Layer 16 of a small transformer language model trained on English Wikipedia (19 layers, counted from 0, width 128).
A neuron's activation on a vector x is SiLU(gate . x + bias) times (in . x + bias), where the dot is the dot product.

Input weights of the MLP neurons that the questions are about. A number n stands for (n - 500) times 0.0013.
n22 gate (bias -0.111): 329 693 560 583 473 314 429 387 548 592 484 583 457 632 472 402 433 477 458 563 650 549 520 463 458 397 645 620 264 422 441 401 686 500 642 677 632 443 392 471 354 445 593 462 484 477 384 474 335 565 306 529 350 428 480 580 645 560 288 500 664 592 718 483 312 585 392 513 381 164 364 752 484 461 632 348 461 358 428 480 519 510 635 334 527 483 561 408 414 352 400 429 434 487 539 642 610 519 578 420 503 663 544 690 551 594 537 503 347 553 527 538 484 484 458 599 666 412 385 358 368 588 497 352 452 513 683 605
n47 gate (bias -0.101): 570 546 488 367 469 713 484 590 386 468 460 633 422 459 520 440 457 524 431 649 417 491 668 516 382 447 478 672 347 563 301 580 458 446 592 388 542 448 725 402 460 545 497 484 720 419 540 698 503 443 448 515 337 585 624 428 509 528 241 519 484 320 397 718 562 585 336 366 463 521 626 494 692 406 547 575 533 322 342 392 663 441 522 475 282 580 515 518 532 467 465 525 473 379 666 437 559 485 392 485 394 678 394 500 393 509 403 372 506 627 450 589 473 384 612 497 391 545 561 465 313 572 647 494 407 565 478 331
n70 gate (bias 0.108): 465 382 594 497 453 491 479 608 469 585 666 621 580 341 525 401 503 393 543 538 571 462 407 500 353 426 534 597 334 404 307 591 492 385 462 615 592 462 613 509 403 509 465 552 558 583 337 480 393 521 407 659 483 355 454 491 446 429 541 491 565 356 435 396 634 579 648 517 497 625 546 622 589 561 539 277 416 620 546 471 572 452 308 512 411 476 593 575 506 500 317 389 611 370 477 666 583 445 832 624 572 514 444 581 407 589 548 533 529 656 437 627 557 631 584 732 567 451 590 543 459 527 572 683 434 624 428 392
n72 gate (bias -0.119): 574 674 683 336 342 556 566 371 405 668 497 487 434 537 401 597 556 439 580 467 497 523 451 683 660 599 595 561 430 284 330 373 449 564 672 645 675 565 544 358 637 404 467 500 351 342 545 386 375 497 587 577 707 432 599 365 433 641 383 550 199 632 546 573 490 503 526 623 292 604 400 576 401 307 416 659 461 633 510 425 481 525 390 480 411 526 428 539 680 487 656 393 494 333 532 624 441 309 695 376 651 506 431 651 560 315 517 530 423 333 470 469 427 555 407 523 561 647 448 602 546 543 407 388 478 478 503 452
n79 gate (bias -0.072): 698 451 606 516 494 523 572 369 700 477 385 519 351 385 509 638 342 421 541 429 813 456 452 461 558 665 497 663 328 323 413 468 524 494 593 497 506 635 383 618 452 447 458 544 526 455 292 368 534 364 625 522 475 386 563 724 603 406 671 625 523 568 432 520 614 513 436 435 603 453 614 314 679 668 497 613 529 433 456 548 402 651 493 556 474 403 466 462 537 304 620 411 353 696 399 579 613 433 579 574 307 475 565 544 631 392 500 575 500 351 516 503 613 376 497 411 594 405 583 389 378 454 441 392 506 636 796 514
n111 gate (bias -0.138): 455 380 519 286 585 513 303 589 557 630 423 643 533 314 463 622 468 506 484 285 347 481 481 348 400 484 574 426 503 569 540 503 393 545 429 585 563 438 562 594 529 589 380 459 574 448 662 636 540 400 635 484 696 471 583 389 563 383 438 394 516 584 559 464 598 532 375 622 494 506 518 418 551 892 442 560 647 584 490 445 595 627 408 391 638 571 531 404 581 585 581 559 593 516 554 607 575 503 459 350 471 387 606 398 477 628 467 704 401 376 378 353 333 660 580 440 517 268 356 240 678 586 358 542 412 503 450 261
n143 gate (bias -0.052): 578 375 735 548 490 476 420 672 567 571 302 431 427 468 428 468 580 537 449 621 369 640 747 532 405 385 575 486 500 655 450 510 538 591 449 552 446 521 444 327 628 615 593 486 185 500 408 453 464 646 548 602 354 354 422 409 560 597 617 504 503 603 538 755 497 350 350 590 562 587 561 476 581 534 556 443 554 507 507 569 426 427 409 391 535 538 676 514 561 450 307 504 616 317 283 540 912 461 504 420 581 530 526 340 714 336 475 567 294 649 465 344 510 613 493 684 396 355 309 550 493 479 282 542 540 345 581 275
n152 gate (bias -0.166): 646 414 450 464 648 493 558 524 423 552 663 540 565 467 388 621 698 825 591 449 450 373 536 445 714 543 340 422 570 438 563 496 441 634 361 626 469 342 462 375 694 661 385 687 197 518 536 346 517 482 543 553 345 539 704 457 283 378 346 438 507 435 464 678 304 507 550 562 285 607 300 591 339 352 636 472 567 561 482 507 461 740 599 533 279 446 469 496 455 680 522 562 376 673 546 483 417 541 538 712 482 486 624 504 507 649 672 544 447 331 438 469 451 535 486 220 731 447 489 526 554 511 566 467 399 325 401 186
n198 gate (bias -0.126): 556 503 510 639 497 411 487 671 426 435 474 477 440 385 669 426 387 480 458 427 401 480 415 631 433 410 548 466 648 476 558 582 506 347 500 314 638 450 443 494 616 565 411 617 484 447 469 326 465 377 556 376 510 644 445 527 471 580 625 574 346 341 497 493 493 572 396 353 477 589 414 624 635 328 550 555 685 582 344 553 814 475 604 429 801 427 376 458 610 519 596 648 556 435 545 403 444 391 606 527 464 404 551 480 396 483 736 735 377 570 429 271 342 605 565 497 541 306 539 693 586 168 497 377 455 351 476 357
n203 gate (bias -0.140): 462 479 842 493 531 625 630 507 749 382 425 424 646 567 369 426 521 435 466 472 569 633 418 514 776 587 256 650 335 479 453 276 345 439 582 549 335 361 321 457 635 534 261 305 373 542 583 544 368 546 527 367 300 609 483 416 416 528 500 327 381 281 402 493 493 486 483 457 383 737 516 654 459 514 670 480 541 479 541 427 405 510 313 468 517 261 513 312 403 457 493 373 288 425 432 608 538 343 459 590 541 613 497 483 451 496 592 760 463 458 648 616 547 408 632 631 432 534 503 594 562 353 437 526 409 586 553 453
n225 gate (bias -0.079): 601 500 203 493 393 415 443 660 802 376 560 415 607 489 473 615 479 517 660 674 656 643 563 428 451 358 577 533 528 377 426 454 610 563 384 443 579 450 558 613 514 555 419 813 518 539 507 669 375 493 377 427 347 465 386 482 445 585 571 597 532 306 561 353 257 657 451 555 465 657 421 496 659 493 560 689 590 475 399 532 524 682 435 410 561 436 541 605 386 237 581 597 318 611 340 528 731 470 428 645 695 551 470 559 460 389 766 554 278 443 644 371 448 490 535 627 548 604 385 294 398 525 223 405 397 490 460 507
n230 gate (bias -0.053): 527 561 425 575 524 283 479 554 503 441 517 578 729 469 558 621 527 610 683 507 357 671 564 462 652 428 472 307 401 704 578 540 404 377 665 524 526 517 451 457 595 629 514 461 547 541 497 533 438 203 298 480 399 309 444 589 480 619 663 379 521 634 816 648 592 550 373 431 368 618 569 558 556 490 596 460 543 632 450 391 467 704 472 538 260 520 667 617 511 641 419 590 359 320 517 444 537 295 645 466 613 484 571 607 538 349 590 648 640 493 427 650 384 523 720 538 535 689 460 585 284 472 362 598 629 594 455 454
n22 in (bias 0.060): 368 525 458 475 560 430 532 345 762 543 465 179 271 371 397 486 577 676 514 313 489 420 472 404 645 415 576 540 701 278 208 490 593 373 214 673 541 535 587 652 472 592 279 390 597 528 555 486 607 475 719 465 433 334 620 514 452 620 489 543 433 638 387 564 440 497 555 618 434 679 555 536 568 548 497 411 431 476 441 532 579 389 489 658 422 388 449 223 576 317 558 514 503 472 696 469 352 285 676 553 490 344 436 545 496 454 436 621 473 736 357 392 480 500 562 374 529 510 597 613 444 550 507 327 657 507 303 526
n47 in (bias 0.134): 632 475 420 385 491 432 350 395 557 615 463 519 562 487 321 522 534 460 315 553 553 528 423 402 632 428 529 481 500 424 465 518 551 549 478 681 536 587 571 524 621 361 432 720 534 693 451 591 470 353 485 488 291 494 542 628 533 475 423 604 509 194 234 604 581 589 577 602 549 503 552 456 639 543 535 328 588 367 411 379 479 429 345 395 437 584 422 396 645 563 738 560 350 540 579 494 512 494 427 472 369 455 453 662 409 578 576 525 612 397 651 470 364 433 491 560 458 357 589 619 398 585 841 509 494 541 620 585
n70 in (bias 0.062): 516 467 392 326 378 680 553 352 573 618 481 470 536 617 574 393 618 371 644 395 497 529 432 394 409 352 714 581 401 674 687 448 539 500 533 566 659 349 528 563 464 529 680 606 594 602 712 669 344 399 396 497 607 487 555 312 468 405 471 437 444 403 474 457 665 698 494 364 565 551 500 447 564 584 488 669 384 546 455 454 529 431 647 523 460 438 399 303 503 579 527 540 519 715 567 372 526 451 29 467 468 399 657 506 573 473 497 523 311 457 487 538 360 477 519 631 395 577 516 715 353 583 577 588 500 666 573 510
n72 in (bias 0.063): 667 441 441 669 319 353 351 344 725 443 424 448 556 436 448 545 607 533 590 585 533 402 420 608 211 485 374 557 432 440 366 420 422 684 544 493 611 713 479 500 276 353 511 653 588 349 612 257 676 352 646 330 458 515 385 511 507 515 526 534 697 747 474 489 630 489 613 436 324 433 391 575 227 504 350 700 518 639 351 688 406 398 534 654 504 632 511 692 588 397 542 478 565 489 507 443 552 524 563 356 590 535 398 757 721 731 530 437 345 471 507 546 428 580 388 508 385 486 409 190 548 231 646 428 618 514 395 635
n79 in (bias -0.063): 560 547 608 584 490 547 524 516 493 642 627 371 514 379 592 448 480 732 464 402 615 570 537 284 414 422 580 270 566 418 391 624 410 646 493 608 772 554 361 380 473 622 591 504 373 453 516 444 603 486 647 580 455 533 579 592 798 365 436 558 534 390 551 732 483 430 420 308 550 298 347 442 520 619 666 552 414 490 517 524 375 564 469 638 299 429 704 636 598 425 503 404 483 421 642 644 449 452 579 476 546 448 419 540 582 473 545 418 503 561 764 412 513 470 381 700 227 569 563 486 560 592 476 425 592 445 555 127
n111 in (bias 0.075): 473 503 539 563 560 581 500 381 541 565 643 566 418 620 509 506 322 533 529 503 515 574 607 430 586 473 587 314 512 659 450 330 464 473 682 476 456 389 457 596 548 565 671 384 548 591 386 462 471 321 655 760 448 275 441 703 763 401 650 561 564 514 597 527 603 337 364 364 587 561 528 470 635 689 673 506 488 476 651 371 609 497 610 512 597 581 428 550 559 555 447 396 500 479 388 441 500 559 609 542 506 381 517 488 543 217 427 518 500 584 469 526 515 539 412 503 541 518 491 453 485 637 411 458 719 400 577 633
n143 in (bias -0.087): 484 590 766 347 483 530 497 469 439 490 533 336 644 599 383 714 453 497 591 544 433 402 523 402 362 440 517 583 584 453 614 464 552 389 480 396 675 393 474 288 640 532 500 691 639 520 457 357 347 503 474 529 458 480 340 430 477 219 640 514 587 417 372 453 436 437 635 625 404 471 485 719 630 628 547 562 644 662 516 407 637 312 405 333 419 670 628 622 566 516 566 232 335 500 461 539 540 569 596 603 395 452 615 611 646 466 500 530 304 480 409 590 400 467 699 405 680 497 372 538 440 520 425 781 393 452 602 451
n152 in (bias 0.084): 232 408 393 603 734 309 392 579 537 602 379 396 308 363 547 422 642 387 571 542 561 436 424 512 407 396 468 255 582 523 750 606 381 534 546 519 533 611 430 603 527 824 313 452 735 546 472 522 318 272 598 432 647 511 395 315 507 542 546 387 558 482 600 121 400 579 602 603 382 316 386 701 507 432 572 675 579 557 519 573 373 507 438 488 384 511 331 281 647 836 603 547 659 305 440 571 442 637 337 584 526 489 537 519 582 488 811 674 549 481 648 349 485 391 612 574 369 369 293 456 466 442 446 518 693 376 535 576
n198 in (bias -0.048): 708 253 553 560 592 504 532 543 555 619 618 539 426 529 603 468 736 642 655 391 345 507 775 618 724 391 369 384 592 518 343 472 477 510 542 454 725 356 604 459 391 514 398 606 368 260 432 421 671 435 577 590 537 549 417 741 459 489 409 575 315 503 433 507 429 556 521 669 584 402 572 415 226 538 261 459 628 692 490 475 387 560 393 389 507 380 453 562 613 517 478 532 472 466 479 510 563 705 710 373 424 473 628 345 764 454 625 393 414 570 589 527 350 448 645 676 617 472 351 694 584 571 443 311 565 369 543 507
n203 in (bias 0.134): 461 547 453 416 376 438 250 254 616 366 342 307 697 567 524 600 547 429 635 584 446 421 568 507 731 613 598 538 542 337 436 399 277 521 637 624 401 522 423 290 431 475 467 284 417 478 450 549 684 313 504 189 493 414 671 591 701 613 489 290 383 524 460 316 515 478 496 448 363 566 389 290 581 379 682 422 511 514 607 591 472 524 555 537 628 467 395 425 579 514 474 507 439 365 564 511 424 510 469 475 785 587 420 550 555 596 275 662 440 584 330 395 426 296 553 537 696 599 700 296 847 459 456 581 500 528 378 511
n225 in (bias -0.095): 419 550 521 614 350 607 414 406 552 489 461 607 507 424 433 283 407 594 618 575 550 468 465 522 685 336 415 375 662 543 434 599 458 430 454 521 448 603 503 503 461 736 493 526 648 518 648 545 544 441 415 444 521 532 483 134 545 543 429 319 453 364 496 468 579 454 381 599 511 716 328 424 555 619 520 517 493 550 346 418 458 690 482 540 295 585 510 507 670 606 235 547 634 601 542 614 257 272 534 329 587 428 316 605 576 363 580 666 333 575 547 746 330 511 385 718 345 152 500 718 493 478 330 368 497 395 388 571
n230 in (bias -0.036): 417 307 531 426 567 381 599 394 612 799 420 461 514 393 523 436 447 524 490 373 416 497 396 746 232 743 544 359 466 443 453 399 420 328 573 578 517 689 389 497 434 425 570 526 385 486 452 456 366 601 514 652 588 445 500 836 612 648 507 561 358 433 273 578 567 587 621 530 353 422 650 369 596 610 563 411 345 608 597 458 514 520 400 593 415 409 493 531 442 602 562 511 396 452 390 254 465 437 459 447 586 676 463 665 664 599 454 507 232 851 536 453 609 455 527 525 522 562 628 420 322 603 728 646 439 620 339 544

Each question shows a token from some text and the vector x that enters the MLP there. A number n stands for (n - 500) times 0.013.

"il": 482 410 575 483 474 505 548 436 568 509 443 557 523 532 697 522 433 598 638 474 528 541 515 462 438 463 503 489 566 396 559 657 444 454 424 532 327 592 534 393 402 537 516 583 486 476 492 457 471 436 523 595 481 525 522 562 469 558 488 503 444 616 384 566 431 475 567 622 560 563 432 560 423 753 474 427 476 479 342 384 455 444 437 600 418 483 459 519 451 429 501 429 528 534 633 410 383 457 422 667 545 527 551 539 512 497 443 626 440 613 345 520 461 512 535 427 417 536 646 666 485 485 366 440 401 519 493 446
The three highest activations, in order: n230, n70, n79

"- ": 422 488 512 425 620 508 465 411 552 619 482 493 482 442 572 531 484 383 560 574 470 492 540 498 527 474 503 492 544 442 536 466 496 459 447 457 513 520 464 551 573 462 551 539 422 504 546 486 604 481 571 488 464 492 494 414 415 435 541 472 491 618 538 518 413 618 522 568 478 494 495 604 570 495 398 497 535 419 508 578 482 457 565 436 533 565 520 489 431 389 566 414 518 486 562 539 526 441 136 486 481 447 586 510 535 514 509 475 521 565 402 550 512 453 356 555 512 463 531 525 600 552 507 514 465 524 451 661
Which neuron fires most, and how strongly? n79, at about 0.6

"200": 521 374 442 523 488 546 476 266 422 600 462 537 407 506 514 513 487 554 486 585 466 416 414 471 576 446 496 492 604 551 365 479 407 458 530 420 510 549 496 527 484 437 556 655 553 607 625 554 414 451 559 515 527 537 429 589 540 610 427 432 598 482 522 513 599 438 568 392 415 659 515 590 493 467 502 493 512 367 452 533 514 462 695 371 546 591 421 606 577 560 499 458 457 424 456 300 568 447 401 427 615 419 524 409 543 499 536 460 622 597 421 603 423 533 541 504 448 578 438 548 316 483 593 543 436 468 480 468
The two highest activations, in order: n47, n230

"he ": 614 422 551 495 579 525 579 487 397 500 559 467 473 560 672 539 462 488 528 474 404 509 441 566 537 509 449 420 518 470 461 625 443 474 523 541 492 577 557 499 276 440 497 486 475 479 470 596 480 555 691 353 454 454 355 436 607 445 556 489 580 573 489 547 474 538 471 453 497 518 474 505 456 516 463 428 456 576 586 466 522 524 526 411 564 515 574 682 471 500 544 448 473 534 517 579 530 376 210 441 455 526 564 515 463 507 495 479 497 557 614 496 539 462 371 436 461 497 560 443 435 488 520 639 534 599 554 364
The three highest activations, in order: n79, n22, n225

"appeared ": 510 449 526 406 611 566 464 498 555 458 395 479 524 513 591 559 501 420 430 582 544 528 526 453 617 509 403 366 488 485 516 453 450 523 592 478 445 612 486 364 549 421 487 560 458 432 562 624 498 449 556 548 480 579 406 474 569 513 581 561 527 409 503 457 536 504 515 447 554 483 459 604 545 538 529 534 452 573 581 455 430 532 476 412 560 569 514 654 483 376 439 437 435 494 581 564 608 580 180 455 438 569 502 526 565 557 522 543 423 471 343 438 545 474 491 508 505 487 535 588 353 500 508 544 496 550 457 473
The two highest activations, in order: n143, n203

"He ": 530 453 528 505 575 540 561 478 398 519 588 397 473 552 653 569 524 449 514 526 414 533 388 547 460 548 483 400 501 480 476 621 438 495 470 524 492 609 580 507 313 435 463 449 514 475 479 556 492 540 633 378 472 418 321 415 621 458 580 535 561 593 513 576 486 581 481 503 497 486 473 527 521 499 441 502 453 477 586 550 486 485 527 422 546 516 464 625 471 497 571 444 508 525 505 584 550 340 188 456 530 496 562 527 480 521 451 501 494 516 612 528 518 458 362 467 493 511 532 490 447 449 557 662 458 600 543 421
Which neuron fires most, and how strongly? n198, at about 0.77

"Un": 516 476 646 453 511 467 435 456 651 555 470 521 482 491 561 536 550 490 590 521 553 541 620 500 427 553 466 443 477 427 560 436 505 525 289 516 531 460 599 508 425 396 443 501 468 488 551 413 358 534 577 518 502 396 447 547 392 586 489 459 376 573 591 515 506 602 469 549 627 568 458 441 506 481 582 481 448 468 528 565 472 462 583 490 455 521 464 756 499 530 594 368 463 493 547 552 522 499 276 499 597 518 502 441 441 497 486 438 528 639 416 411 550 497 443 627 423 495 496 453 522 480 471 555 554 585 366 446
Which neuron fires most, and how strongly? n72, at about 0.98

"\n": 509 568 514 384 631 555 455 362 532 581 556 521 426 563 485 521 519 360 473 518 409 473 467 469 476 309 465 377 520 562 517 489 603 503 503 502 499 507 453 548 568 483 602 574 513 395 413 578 473 372 529 516 474 471 532 481 463 502 534 445 465 598 639 476 434 516 493 496 537 681 505 537 530 473 320 510 536 496 539 492 538 463 597 351 643 513 422 486 511 538 556 457 519 462 671 502 511 389 227 570 543 473 603 548 540 478 426 450 504 524 413 475 430 519 498 573 460 452 513 560 505 594 527 563 490 458 554 548
Which neuron fires most, and how strongly? n111, at about 3.4

"ong": 520 538 407 477 414 532 476 473 625 537 499 522 543 635 619 536 407 495 543 519 404 534 508 579 338 487 509 548 581 473 530 719 251 468 328 489 533 462 634 525 469 420 653 429 472 431 558 508 550 517 498 564 606 436 535 546 327 479 526 446 442 483 496 371 554 401 385 600 490 531 502 505 521 484 463 479 473 645 464 370 473 587 602 409 485 500 382 589 573 503 481 362 388 497 649 563 416 583 406 528 552 467 578 544 391 418 537 461 551 522 552 517 434 443 447 568 568 449 529 710 506 446 506 465 493 499 532 464
The neuron with the highest activation: n198

"Ch": 462 487 534 515 494 664 561 381 388 465 430 441 555 480 472 643 534 466 552 495 422 583 628 553 448 571 428 548 556 515 474 546 444 471 290 571 601 549 377 461 646 499 545 546 399 441 507 454 431 471 509 555 512 504 525 569 523 423 384 558 410 486 534 395 653 535 478 566 498 579 549 499 505 610 423 392 441 477 557 524 429 434 564 503 519 441 541 482 571 486 604 219 629 537 569 414 549 518 444 488 436 439 467 489 388 518 554 395 445 554 402 565 523 523 397 468 557 658 436 516 532 535 518 594 581 489 498 407
The three highest activations, in order: n143, n70, n225

"deg": 510 460 438 432 461 666 414 506 529 585 434 574 612 617 552 607 585 386 472 525 386 472 630 461 374 397 442 453 568 524 419 631 597 562 504 550 471 487 469 511 443 383 519 638 593 566 581 575 347 402 346 486 510 628 542 461 518 439 504 429 440 604 451 301 549 603 493 454 579 561 463 544 464 522 532 404 463 540 566 288 402 520 515 533 637 455 345 589 496 320 491 345 452 489 580 415 525 419 514 530 579 422 678 543 543 576 541 569 442 430 498 519 442 552 489 458 520 558 484 448 473 555 549 495 478 535 492 470
The neuron with the highest activation: n70

"ens ": 443 401 417 496 489 596 445 518 530 506 461 542 466 500 563 497 548 476 458 534 405 452 460 546 461 534 508 482 561 397 391 607 445 427 512 473 540 510 643 544 440 457 551 503 422 574 457 595 631 567 587 562 515 503 435 342 685 513 569 558 562 549 441 484 457 590 537 414 586 459 436 527 537 555 498 601 537 523 574 531 447 524 448 331 575 509 461 593 592 547 470 480 447 490 481 519 478 511 150 425 437 582 472 482 495 494 448 480 485 544 589 498 521 442 346 430 484 548 531 479 453 555 476 613 478 579 524 458
The three highest activations, in order: n47, n22, n198

"R": 349 582 566 501 381 574 521 497 530 532 434 519 381 472 580 538 515 442 468 548 417 450 412 509 522 561 504 468 498 410 479 507 535 494 496 442 497 485 515 507 563 549 539 600 464 452 512 481 594 543 594 494 569 492 456 438 446 457 585 654 599 496 450 492 523 481 496 469 574 532 447 512 677 531 560 534 605 418 453 527 558 438 371 458 405 497 530 523 521 530 496 94 475 589 582 505 529 533 478 495 591 473 446 440 569 370 478 453 522 632 512 536 408 445 402 509 569 572 407 495 471 537 543 531 517 481 455 544
The two highest activations, in order: n143, n79

"bre": 499 353 448 621 493 560 682 577 557 574 368 527 393 604 414 574 496 502 553 560 432 422 529 530 507 450 519 490 527 495 490 653 380 351 531 639 517 563 519 605 596 458 538 507 536 480 418 439 477 594 596 417 540 665 535 415 414 546 554 497 443 516 488 451 558 581 490 521 400 552 399 492 379 599 398 451 400 411 380 536 532 479 585 483 486 519 465 561 505 410 513 353 632 537 554 583 517 527 459 423 414 490 514 465 408 360 563 366 280 443 560 507 398 578 567 545 577 565 515 453 506 579 518 442 623 471 469 474
Which neuron fires most, and how strongly? n72, at about 2.8

"Mark ": 454 550 544 538 439 637 518 466 533 487 410 556 488 512 498 470 557 497 589 495 367 410 514 504 590 530 510 429 468 519 556 535 531 482 522 521 508 518 419 540 496 370 494 570 406 514 569 467 696 517 536 497 508 482 477 358 646 556 522 473 494 515 368 485 537 559 568 473 549 500 457 650 516 539 435 424 505 507 443 536 425 443 537 473 609 571 538 479 403 563 582 353 496 440 564 391 590 511 250 425 380 650 550 521 494 469 559 485 531 552 427 473 471 456 175 444 441 536 495 519 454 589 513 606 547 569 543 499
The neuron with the highest activation: n198

"G": 412 548 690 362 524 587 517 504 414 515 514 532 442 354 490 545 388 492 420 528 514 529 625 462 542 594 498 413 438 545 484 680 468 531 457 516 479 558 524 479 532 498 581 441 414 486 549 491 503 532 636 500 492 554 506 528 544 506 451 379 495 458 622 434 559 479 443 551 548 581 510 536 533 629 533 394 519 530 453 515 521 497 534 512 692 345 476 482 529 433 452 150 451 401 468 459 506 501 473 457 436 565 558 567 550 420 547 554 439 449 447 607 541 558 424 546 509 521 522 433 457 431 511 402 526 489 542 517
The two highest activations, in order: n111, n79

"on ": 469 555 602 519 567 612 504 429 526 533 548 554 468 534 591 602 613 487 497 513 447 395 534 423 601 455 508 476 484 416 546 493 522 507 404 415 433 474 473 519 501 463 545 623 452 508 559 514 633 576 453 476 533 519 501 447 476 498 510 585 574 447 529 519 515 437 467 530 488 407 354 548 487 464 372 436 489 505 439 440 493 510 444 436 535 559 468 547 549 482 508 488 548 372 563 692 499 585 146 491 422 590 542 608 418 514 521 526 549 531 452 598 459 496 454 514 469 559 544 498 444 514 437 460 494 573 429 469
The three highest activations, in order: n230, n47, n203

"August ": 557 402 369 465 572 558 576 339 472 615 411 594 444 535 657 529 568 522 441 481 417 491 457 491 610 566 540 504 548 470 564 423 561 502 473 507 428 470 579 593 497 571 517 451 500 632 479 479 535 464 537 479 456 594 379 390 591 478 488 551 543 605 380 535 533 460 464 457 432 495 524 538 622 547 456 534 568 417 453 507 408 612 604 330 531 520 439 608 606 401 562 530 423 412 417 611 534 518 268 412 586 443 606 450 487 453 375 500 466 544 373 551 522 537 454 406 444 466 635 545 434 571 488 541 484 389 488 498
Which neuron fires most, and how strongly? n111, at about 2.8

"Wh": 522 650 522 399 459 535 447 385 529 508 438 579 442 579 551 660 468 434 479 422 679 624 538 582 617 520 433 521 507 432 386 530 540 523 522 504 446 605 465 472 480 449 511 442 511 544 456 496 558 446 597 481 569 465 382 558 607 471 495 416 366 523 489 479 588 532 502 607 539 516 451 579 578 609 532 404 412 536 567 490 422 434 594 409 475 585 498 446 419 470 472 298 485 554 641 538 486 428 420 504 509 657 471 366 461 464 503 410 513 604 298 546 526 566 433 583 529 519 517 492 462 469 266 556 636 499 448 466
The neuron with the highest activation: n203

"ana": 441 367 616 472 454 604 304 431 658 498 480 503 494 394 425 522 510 457 490 448 450 338 514 564 414 348 572 354 499 579 531 733 467 435 472 444 501 549 587 719 452 464 572 559 436 497 555 510 469 462 559 631 539 466 442 518 419 472 523 578 493 510 435 455 465 479 399 412 613 634 463 618 522 518 428 485 536 556 536 455 587 499 559 396 625 530 391 424 532 581 532 382 573 514 504 454 492 509 426 565 582 381 605 471 519 631 505 565 530 485 447 545 390 609 582 492 516 411 561 531 519 444 471 563 483 425 451 416
The three highest activations, in order: n111, n70, n198

"ily ": 523 518 537 504 471 529 454 557 469 400 503 550 534 500 532 428 439 550 559 491 414 490 436 580 496 548 445 369 493 533 562 492 523 512 486 581 471 554 475 551 418 404 527 530 419 456 561 451 774 476 558 473 554 480 474 361 578 528 569 506 609 433 416 522 521 532 538 496 643 418 480 527 535 502 409 527 557 519 435 488 468 438 493 414 584 547 413 421 438 498 562 440 457 448 604 462 554 556 245 414 470 656 582 533 599 563 540 542 482 542 499 543 524 458 110 467 389 514 517 518 456 546 499 639 508 524 554 511
The two highest activations, in order: n22, n198

"e": 503 453 561 357 486 662 551 486 608 488 374 507 443 565 630 450 511 477 487 582 431 462 471 491 544 453 588 474 507 486 523 767 471 576 449 431 516 508 462 606 461 442 554 566 450 410 572 442 530 589 476 452 548 515 464 600 416 571 500 467 586 541 450 524 539 382 421 386 516 542 442 563 435 524 493 489 423 517 359 453 601 367 565 553 532 496 526 564 479 438 514 288 389 433 483 482 612 511 475 441 447 518 658 560 476 565 490 389 424 471 639 588 401 546 540 524 554 503 689 572 505 415 372 593 493 414 454 403
The two highest activations, in order: n143, n152

"The ": 459 456 477 548 569 454 511 443 480 769 465 463 380 469 633 538 428 472 510 497 424 477 504 509 612 535 489 469 483 494 492 505 488 451 476 519 516 493 435 479 461 439 493 555 454 455 477 436 552 587 532 541 502 487 520 460 544 476 502 566 515 493 569 473 491 588 578 510 482 482 510 543 492 473 400 450 578 527 551 571 491 457 583 563 493 569 426 572 451 504 517 524 418 520 520 551 575 535 119 464 469 446 475 576 429 408 522 572 528 552 383 543 533 498 428 480 472 498 548 412 515 541 557 544 491 564 487 477
The three highest activations, in order: n225, n143, n198

"a ": 604 515 504 484 566 400 473 496 498 779 504 523 486 507 654 538 376 473 539 500 500 467 520 576 564 457 488 379 472 474 594 545 523 483 555 533 503 495 464 524 437 409 485 476 487 445 526 555 366 580 480 568 471 574 589 518 543 487 511 548 509 446 493 485 585 500 506 470 442 529 480 536 458 565 467 484 435 452 577 559 492 479 498 492 563 550 430 574 439 435 492 517 459 457 498 582 501 570 126 432 527 540 536 500 522 461 458 465 497 531 460 517 517 492 459 466 568 510 525 556 496 435 549 459 520 480 433 438
The neuron with the highest activation: n225

"In ": 505 481 460 490 616 527 488 411 454 600 555 461 491 502 575 588 556 502 473 518 508 470 560 382 654 509 511 421 494 439 544 591 513 445 499 540 419 529 565 528 558 490 442 493 481 589 534 548 530 569 508 484 497 483 440 421 410 517 479 600 501 580 468 572 459 476 459 564 355 469 495 535 566 517 418 585 482 386 493 466 425 566 514 432 546 529 411 575 567 404 507 581 419 381 400 624 520 586 144 503 530 430 525 593 422 434 422 519 482 537 453 587 499 503 537 493 487 513 577 555 433 583 555 524 436 431 476 538
The three highest activations, in order: n47, n152, n79

"Gu": 395 458 612 503 458 556 583 435 491 491 352 467 414 547 635 651 406 414 545 494 595 462 576 565 434 548 521 502 596 485 488 530 425 579 423 615 657 578 444 440 431 474 567 505 517 449 540 302 409 397 562 520 557 560 507 487 523 572 453 444 476 436 401 492 472 504 461 520 488 517 534 447 530 514 473 385 477 391 638 471 292 506 648 370 456 453 452 560 485 503 479 282 577 495 413 602 535 571 489 469 663 491 606 523 527 442 559 580 545 604 459 488 442 463 453 540 457 568 435 506 474 536 502 609 499 630 552 385
The neuron with the highest activation: n79

"us ": 491 428 515 511 548 569 486 504 490 550 550 508 490 512 497 423 562 494 609 592 537 559 558 519 607 412 530 448 502 441 597 534 589 478 502 491 499 482 457 504 475 407 492 557 405 443 512 476 549 518 575 474 503 556 540 387 406 547 569 507 552 469 480 497 530 531 559 477 474 525 479 588 490 521 450 542 484 506 533 628 522 507 493 471 553 487 561 512 482 485 483 435 451 512 523 495 505 512 80 473 515 507 549 468 495 615 503 517 523 524 434 513 472 413 354 442 487 469 462 530 315 577 553 540 490 490 560 495
The two highest activations, in order: n152, n111

"x ": 526 501 671 518 429 654 426 558 549 604 437 493 470 473 450 456 492 448 584 540 316 376 570 484 526 546 470 461 558 587 469 592 557 439 448 527 646 468 530 550 548 454 523 539 488 487 453 507 692 475 429 588 597 525 515 426 555 563 515 577 543 532 445 457 440 610 589 467 616 471 491 532 515 413 436 475 521 455 512 536 478 414 564 459 550 525 451 508 521 562 479 486 481 402 566 438 507 505 163 450 425 468 485 580 404 488 546 552 534 454 478 451 484 507 308 472 423 549 568 480 418 516 544 465 531 532 480 458
The neuron with the highest activation: n47

"2": 450 463 452 411 497 567 476 445 581 527 468 587 413 428 597 511 564 478 447 479 484 473 536 467 520 461 516 390 510 659 586 592 468 499 555 441 391 537 455 598 657 444 515 522 548 537 463 464 378 516 549 464 537 518 389 534 359 588 550 440 571 566 498 437 560 426 503 371 482 700 489 610 496 478 431 631 476 619 483 581 501 546 605 422 648 493 357 455 503 526 417 392 533 559 460 495 510 470 344 470 675 389 565 360 564 680 402 381 561 590 473 496 483 480 395 509 538 504 502 525 516 403 453 574 548 387 504 451
The three highest activations, in order: n111, n79, n47